Layer 4 of a small transformer language model trained on English Wikipedia (12 layers, counted from 0, width 64).
A neuron's activation on a vector x is SiLU(gate . x) times (in . x), where the dot is the dot product.

Input weights of the MLP neurons that the questions are about. A number n stands for n times 0.0051.
n4 gate: 25 48 44 -22 -36 4 -41 -10 11 15 -5 -13 -14 -75 31 -68 63 -46 -3 27 14 44 -73 -28 -14 11 43 -23 -7 29 15 -17 33 9 4 -42 9 -7 14 -2 -34 -18 -25 -20 -26 1 -21 -50 -31 41 -29 8 0 5 15 28 -27 47 -9 -37 31 32 -63 -26
n34 gate: 7 11 -15 -27 -48 15 25 -29 41 12 7 -7 8 5 6 -47 26 26 10 51 29 -4 23 19 15 6 21 -32 49 15 -14 16 22 -11 -1 17 20 -11 -8 33 -63 -3 25 -16 1 -10 17 -32 24 7 22 -1 -30 1 13 -43 -77 -39 30 18 -20 7 18 -20
n44 gate: -6 51 -25 18 -9 -4 -4 -3 -16 50 14 -13 18 17 0 -41 6 9 -13 -26 -37 -51 71 9 15 -35 38 -37 -35 15 -18 13 0 -45 -21 -14 4 -20 -23 -15 22 15 45 33 -10 -6 0 -11 24 -40 1 43 16 8 0 5 -3 14 -51 2 29 -23 -4 61
n66 gate: -11 30 20 -16 32 38 4 -7 11 8 -11 -46 43 5 14 4 -42 30 -55 9 -21 -36 -4 -10 -33 12 -25 -32 5 3 -5 -3 15 12 -51 -10 10 56 -24 16 -27 -61 -9 -4 -4 19 -46 1 -14 -2 -13 -26 -32 -71 -4 15 -5 8 -2 -51 -6 31 -77 -31
n96 gate: -4 1 -13 -45 -56 8 27 -30 0 50 10 -22 -46 -8 -34 19 4 26 9 37 16 -54 -30 27 -24 3 27 23 20 54 3 -4 2 -31 -50 20 -73 3 32 10 -29 41 -43 22 23 45 -27 -10 3 15 -6 -17 34 2 -33 -18 33 -10 49 -1 -15 -9 34 2
n130 gate: 11 -19 -21 -4 -16 31 17 -5 -3 52 -23 -22 18 -13 28 36 4 31 -20 -12 9 -18 3 3 26 20 -36 5 3 -16 -11 -22 -11 -23 37 -2 5 27 -38 27 20 30 33 -20 17 -4 13 17 58 -15 -24 -4 24 -26 26 -18 -30 -19 -24 28 7 27 11 -12
n139 gate: -25 -11 12 3 -47 1 16 3 36 7 21 -15 -23 -21 7 -8 11 3 -25 23 -3 -6 -61 -14 21 11 -19 16 34 -43 22 3 -18 89 -15 0 10 -15 0 10 4 32 -14 47 4 -12 -33 -12 -29 -16 -19 -2 33 -23 10 -28 5 -27 -1 -11 19 13 25 -5
n173 gate: 7 38 -36 -38 -30 -52 3 11 -38 -2 20 -28 -47 -20 -69 -14 -2 30 -21 45 6 12 39 -22 -10 -12 45 26 -18 -16 12 -13 -25 18 28 -8 -29 -47 -25 29 7 -4 43 -7 13 -18 -6 -32 -12 -32 52 -20 -44 22 -4 -11 -15 -12 -35 -78 14 -4 37 -11
n177 gate: -17 -9 -8 -26 -1 12 57 5 10 23 5 -14 23 -43 -19 24 11 22 29 -49 -13 -30 -14 -70 12 -38 -20 11 14 11 -12 -12 -15 -3 -40 1 33 -10 5 -4 -17 -43 31 18 -25 19 10 0 -42 -53 14 -76 21 10 -9 24 -22 19 52 -12 9 -17 16 24
n184 gate: -22 -18 -6 5 10 33 44 -44 -22 5 46 -46 7 9 -32 -67 -71 -48 25 -10 -11 -3 -27 -9 -40 51 -23 4 16 -1 5 36 27 -17 -56 -1 29 -4 26 34 6 -58 28 28 -37 32 -61 21 0 -24 -4 -45 47 12 19 31 -3 -18 -1 6 40 28 11 3
n185 gate: 45 29 5 65 -51 -1 -17 -35 -9 21 -6 -56 -21 -9 46 -10 6 -10 -35 -22 13 -38 26 4 10 11 -18 -23 -41 17 -42 10 -17 -25 -55 -16 -40 35 -27 -54 -55 10 20 69 30 -71 -41 -10 -20 -1 21 -15 -9 20 -12 10 -46 -5 7 22 50 13 18 5
n4 in: 10 39 20 9 -35 34 -10 -16 47 17 -20 2 -5 -11 -7 15 40 10 4 -9 8 -22 13 -39 7 -31 -4 10 -56 27 38 -37 10 -20 -13 56 -64 -19 52 31 -55 20 46 -22 -8 -26 2 -42 16 12 16 -62 -5 -28 6 -52 40 -15 -28 52 -33 43 -11 42
n34 in: 50 -11 21 4 14 11 -3 -10 -18 54 -22 26 -8 61 12 13 57 -23 -5 -4 15 -14 19 30 -42 27 -1 8 -47 0 39 25 -20 6 -2 -35 28 14 22 -4 17 -28 -2 13 -5 0 26 -13 -34 -12 4 38 47 49 -29 -15 8 42 7 0 -6 4 34 -39
n44 in: 8 -27 5 1 -31 -20 35 -1 -37 -35 30 -1 37 17 -23 19 36 -27 -28 0 15 23 5 -7 11 -21 -32 26 51 -7 67 14 -6 46 -29 -2 -34 -29 -26 53 26 3 35 -8 -11 17 -30 8 -13 -10 11 -32 -6 19 25 -57 -4 -17 -6 -14 -34 -39 -17 4
n66 in: 45 -34 6 6 53 -5 32 -20 -29 -27 36 9 -26 -44 -11 20 24 -11 7 53 -15 -36 2 -35 29 -35 -7 34 23 14 -11 8 38 -4 43 -14 24 51 7 -1 -5 13 6 12 10 -31 36 31 -26 25 36 -41 3 -28 1 -15 33 24 -42 -18 42 3 7 -54
n96 in: 23 31 -94 -4 -53 -5 0 -6 -11 -12 -58 -8 19 -35 -7 18 -5 -5 -60 -5 -14 -26 14 3 -42 26 13 13 -35 -35 -13 6 -1 -45 10 51 6 56 -35 11 8 -8 48 -12 -21 0 -34 3 -8 12 -13 47 -1 -8 -9 2 -24 1 29 -38 50 -16 20 -60
n130 in: -21 -19 39 35 7 -58 38 -58 -34 3 18 -21 -40 -15 13 29 6 -15 10 5 -14 2 2 17 -1 42 -39 -30 8 34 36 -7 -6 0 25 46 2 -11 -2 -21 12 59 -10 29 19 20 28 23 -1 19 -51 -25 7 -12 -9 -1 0 -17 12 -14 0 -8 -18 31
n139 in: -5 -32 -2 -3 26 33 13 -20 13 17 13 -11 -52 -21 -13 44 -5 -24 50 -20 -6 -11 -39 5 18 -28 -7 36 38 -6 9 -13 -8 41 -34 67 -39 50 22 12 -8 53 -25 43 -54 9 -28 5 -6 -18 -30 -22 21 -4 39 -30 2 -14 -10 -5 14 -11 -65 54
n173 in: -17 -27 -2 16 -18 13 17 35 28 16 -10 5 11 21 23 27 -39 10 -23 -37 4 -22 10 30 -29 31 17 -14 5 15 5 18 -20 -54 -18 12 16 -6 33 -15 18 10 -6 -11 20 7 46 51 -34 -8 -42 31 -2 -59 67 5 6 28 41 18 -44 5 -11 13
n177 in: 31 -14 31 -5 -22 -19 44 -16 12 -13 10 37 -1 3 18 -25 -30 -30 2 30 9 11 -17 29 -55 -2 9 5 -41 -1 -8 -33 20 -10 11 -11 -41 37 18 11 8 -31 -35 5 -1 -4 -28 26 35 38 -37 9 42 -2 -3 -37 41 -26 35 19 2 6 -3 32
n184 in: 15 19 21 14 -31 -55 21 34 -24 11 -35 -5 64 -29 24 49 4 38 -14 -38 28 51 -7 -11 21 32 1 19 -30 -37 -8 9 -60 53 1 11 45 10 -15 -6 14 11 -3 -21 0 -11 43 14 -26 -15 -7 24 -18 20 -29 -1 0 -16 32 -40 1 -10 -31 31
n185 in: -20 51 27 -46 16 20 8 -2 -3 -26 25 4 11 43 -14 -26 28 -18 -29 -2 -47 -11 11 5 -1 -8 18 2 2 -2 -24 21 10 33 -19 23 8 14 -63 -15 41 46 8 -2 -57 -13 -62 -2 29 15 26 15 26 -19 -26 -37 41 -49 22 -11 20 -5 -1 56

Each question shows a token from some text and the vector x that enters the MLP there. A number n stands for n times 0.048.

"on ": -3 -20 8 -13 5 -8 15 22 -14 -2 -2 32 32 -22 15 -17 -19 23 -22 10 -5 0 38 5 12 -1 -14 -21 42 8 -24 -26 -1 -12 37 59 43 -22 7 17 18 -13 10 7 -8 45 9 15 -5 6 14 8 -14 -41 49 -41 2 21 14 -13 -24 -3 28 40
Which neuron fires most, and how strongly? n130, at about 0.76

"published ": 19 14 27 13 0 -15 29 -10 24 -28 16 25 26 -38 -13 -23 -33 -30 10 -14 -39 -4 -15 28 -18 15 -8 -15 -7 -51 -8 -25 1 29 10 23 0 -15 20 -5 -15 -29 29 -39 28 25 -28 -20 -2 5 35 18 20 -1 -12 -46 5 12 -24 -15 -3 36 14 -4
Which neuron lights up most? n4

"age ": 5 -12 11 -16 -30 -31 33 10 -29 1 0 31 -1 -39 26 32 -15 17 -26 -5 -28 -9 3 7 -15 -11 -30 -15 4 -25 -21 -4 -1 -27 5 28 47 -22 43 -5 23 -37 -6 -18 -6 30 -2 9 26 -13 22 32 18 -6 23 -17 -15 22 37 -31 19 -7 -22 27
Which neuron lights up most? n177

"v": -10 18 4 -10 -2 15 58 -23 -10 2 -22 8 -9 15 -21 4 7 -26 8 -44 -2 -6 7 33 8 24 -5 3 -14 -53 -41 -21 -1 11 -3 24 5 -20 -52 18 30 -19 15 24 16 19 -30 -28 12 -9 42 13 -10 -31 -8 -3 23 -18 -27 19 -30 -1 -34 -1
Which neuron lights up most? n44

"s": 14 -12 9 -3 34 -19 28 -32 -29 -11 -19 -29 14 31 20 15 36 -16 -33 -4 13 5 -10 18 -15 3 -21 -7 -42 -39 18 -4 5 -7 -1 -5 -5 -15 -28 22 6 -7 1 -32 -2 -50 -61 7 38 -4 41 4 -48 -32 2 9 24 -5 -11 18 6 27 -5 -22
The three highest activations, in order: n185, n66, n139

"two ": -10 7 8 24 -7 -16 15 15 -50 -40 11 -11 32 -9 -1 -34 -3 -12 -17 -15 -32 -19 20 30 -1 -42 -15 20 -23 11 12 0 12 -12 -7 16 30 -12 -5 -6 -66 -11 -5 -35 1 -7 -62 8 -31 42 10 38 -3 9 -10 2 13 23 15 34 -17 -29 4 2
The three highest activations, in order: n185, n44, n139

"S": 23 -28 -7 3 37 5 29 -19 18 17 -5 -15 32 44 18 2 7 24 -27 -12 -14 -8 -2 11 -4 8 -13 11 -28 -21 42 6 -40 12 -32 22 13 -44 -39 -6 57 -4 -18 7 -12 -37 -25 16 48 -1 40 9 -3 6 23 16 14 3 12 26 -1 14 -33 8
Which neuron fires most, and how strongly? n44, at about 1.3

"ist ": -5 1 -1 20 -23 -13 40 -33 3 -37 6 8 11 -36 16 -24 -10 -11 -21 34 -7 -19 -36 23 -3 -10 -27 8 -31 -3 -6 -8 24 -34 1 52 39 -16 36 -13 -32 0 19 -18 18 9 -38 -8 12 -18 35 15 18 -37 9 -7 13 13 19 -34 -21 -29 3 18
The two highest activations, in order: n96, n177

"leaving ": 40 37 25 -24 50 -3 39 -17 -18 11 9 14 36 -36 11 20 -2 -39 14 18 -19 1 -8 39 9 -7 -33 5 -34 -3 -13 -2 12 25 -14 38 32 -12 34 -22 -28 2 17 -15 -20 4 -32 -11 4 7 39 9 6 -8 9 -26 17 5 48 -15 7 1 13 5
The three highest activations, in order: n177, n184, n66

"throughout ": 30 4 23 -41 6 -4 55 -28 -3 7 -7 24 7 -17 1 -13 -32 -43 14 24 -31 -9 -16 24 14 21 21 3 -20 -19 0 0 14 -4 16 39 11 -19 23 -31 -44 -51 -10 -9 -16 9 -44 -2 -40 -4 22 27 -26 7 9 -14 -14 9 31 -18 -1 40 0 6
The two highest activations, in order: n177, n34

"gen ": 2 0 -2 17 -38 -5 20 -20 -27 -39 -1 64 5 -33 10 -13 -15 30 -1 16 7 3 11 45 -3 -10 -30 1 37 -10 -3 -21 -13 -23 14 30 52 -9 16 8 36 -15 14 -19 10 23 -14 14 -31 -3 33 -14 0 -33 40 -23 18 24 2 -11 17 -9 35 59
The three highest activations, in order: n177, n173, n184

"ext ": 59 3 0 0 -14 -20 -5 -3 -51 -23 4 33 -21 -27 8 -1 18 10 -10 -1 -26 28 -3 16 13 60 -31 -23 22 -6 -9 -23 -4 -10 22 15 34 -1 22 25 -50 -1 17 10 -21 -7 1 10 -12 -35 22 17 10 18 3 -13 6 -4 47 -16 -34 24 -2 -24
Which neuron lights up most? n34

"activ": -19 -11 41 -16 -3 -11 26 -33 33 -16 -17 21 -7 -12 -1 -8 20 -32 -13 -30 -21 32 -1 -17 10 26 -36 -6 3 -65 -26 -11 19 17 -15 27 -24 19 1 -9 16 -4 -17 10 41 16 -23 -24 -14 -6 36 43 0 -35 1 6 13 -10 -26 3 -15 3 15 -19
Which neuron lights up most? n139

"ats": 28 -41 -1 14 24 -31 -27 30 -10 19 3 7 7 -2 17 48 5 16 -10 5 11 15 42 -25 30 34 17 -31 1 -4 12 -16 14 -10 12 8 7 -14 30 -5 23 -20 -46 2 -9 36 -40 -23 -19 -47 20 27 -21 -44 26 -20 0 -3 -5 -35 3 11 -4 -1
The three highest activations, in order: n173, n185, n177

"dom": 6 12 23 -30 -11 -11 -17 -17 -19 -16 -25 39 -23 16 16 16 13 12 -21 -35 12 5 -10 2 -5 -6 4 -8 7 -43 -27 -27 22 -1 22 21 -16 2 -34 -1 35 -12 -44 2 13 -21 -48 3 -28 -24 59 34 12 -15 3 10 23 4 -35 20 32 -8 -30 -16
Which neuron lights up most? n185

", ": -4 -2 2 -19 -16 -18 0 8 10 5 -6 -2 -3 -2 1 -39 9 -23 -19 16 -20 -28 -4 43 21 -26 7 6 -1 -42 11 1 14 -29 -12 -8 63 -35 35 1 4 -42 -1 -16 2 -16 -23 -10 14 -38 5 -8 -35 -8 23 -26 -3 14 -20 -38 -15 29 -24 21
Which neuron lights up most? n173

"m": 24 -36 -6 -30 -5 -10 48 -43 -7 -23 -11 -29 11 -17 12 15 38 -30 -9 -14 21 23 12 11 -2 20 -33 3 -47 -24 -21 -1 -13 2 -8 5 9 -6 -39 25 21 -20 -7 -6 6 1 -59 12 18 -10 27 11 -13 0 -8 41 14 22 -33 45 -10 2 -22 -16
Which neuron lights up most? n184

"N": 10 -22 0 10 25 -7 17 -22 22 -17 11 2 8 17 25 -1 42 -34 -18 -27 -4 21 8 46 22 15 -14 2 -15 -33 -16 -9 -32 -4 -61 6 17 -37 -40 38 -14 15 4 -1 -10 16 -12 -27 24 -31 21 8 -20 16 -3 -8 10 -17 23 11 -9 -1 -4 -11
The three highest activations, in order: n185, n34, n66

"have ": 33 22 29 -17 19 -5 -2 29 -26 -13 -22 -6 19 -30 -46 -3 -5 12 -5 -36 -18 -37 15 35 4 -36 -12 14 -27 -2 -16 -8 -8 -17 -31 16 41 -10 3 -29 -4 -27 -1 -20 2 -18 -46 -24 -44 0 43 18 20 -4 -1 3 13 8 8 -13 -27 -2 -6 10
The three highest activations, in order: n185, n130, n139

"Pro": 0 -23 -18 36 -3 -13 18 -18 11 -27 -4 43 9 15 2 -11 25 30 -43 -39 -3 10 -16 -18 17 -19 4 23 29 -59 -18 -29 -14 -19 -40 24 21 -8 7 -1 -21 9 6 -18 -38 -15 -28 1 -5 -1 13 20 11 4 -24 5 -1 5 46 44 -42 4 -11 -29
The two highest activations, in order: n66, n130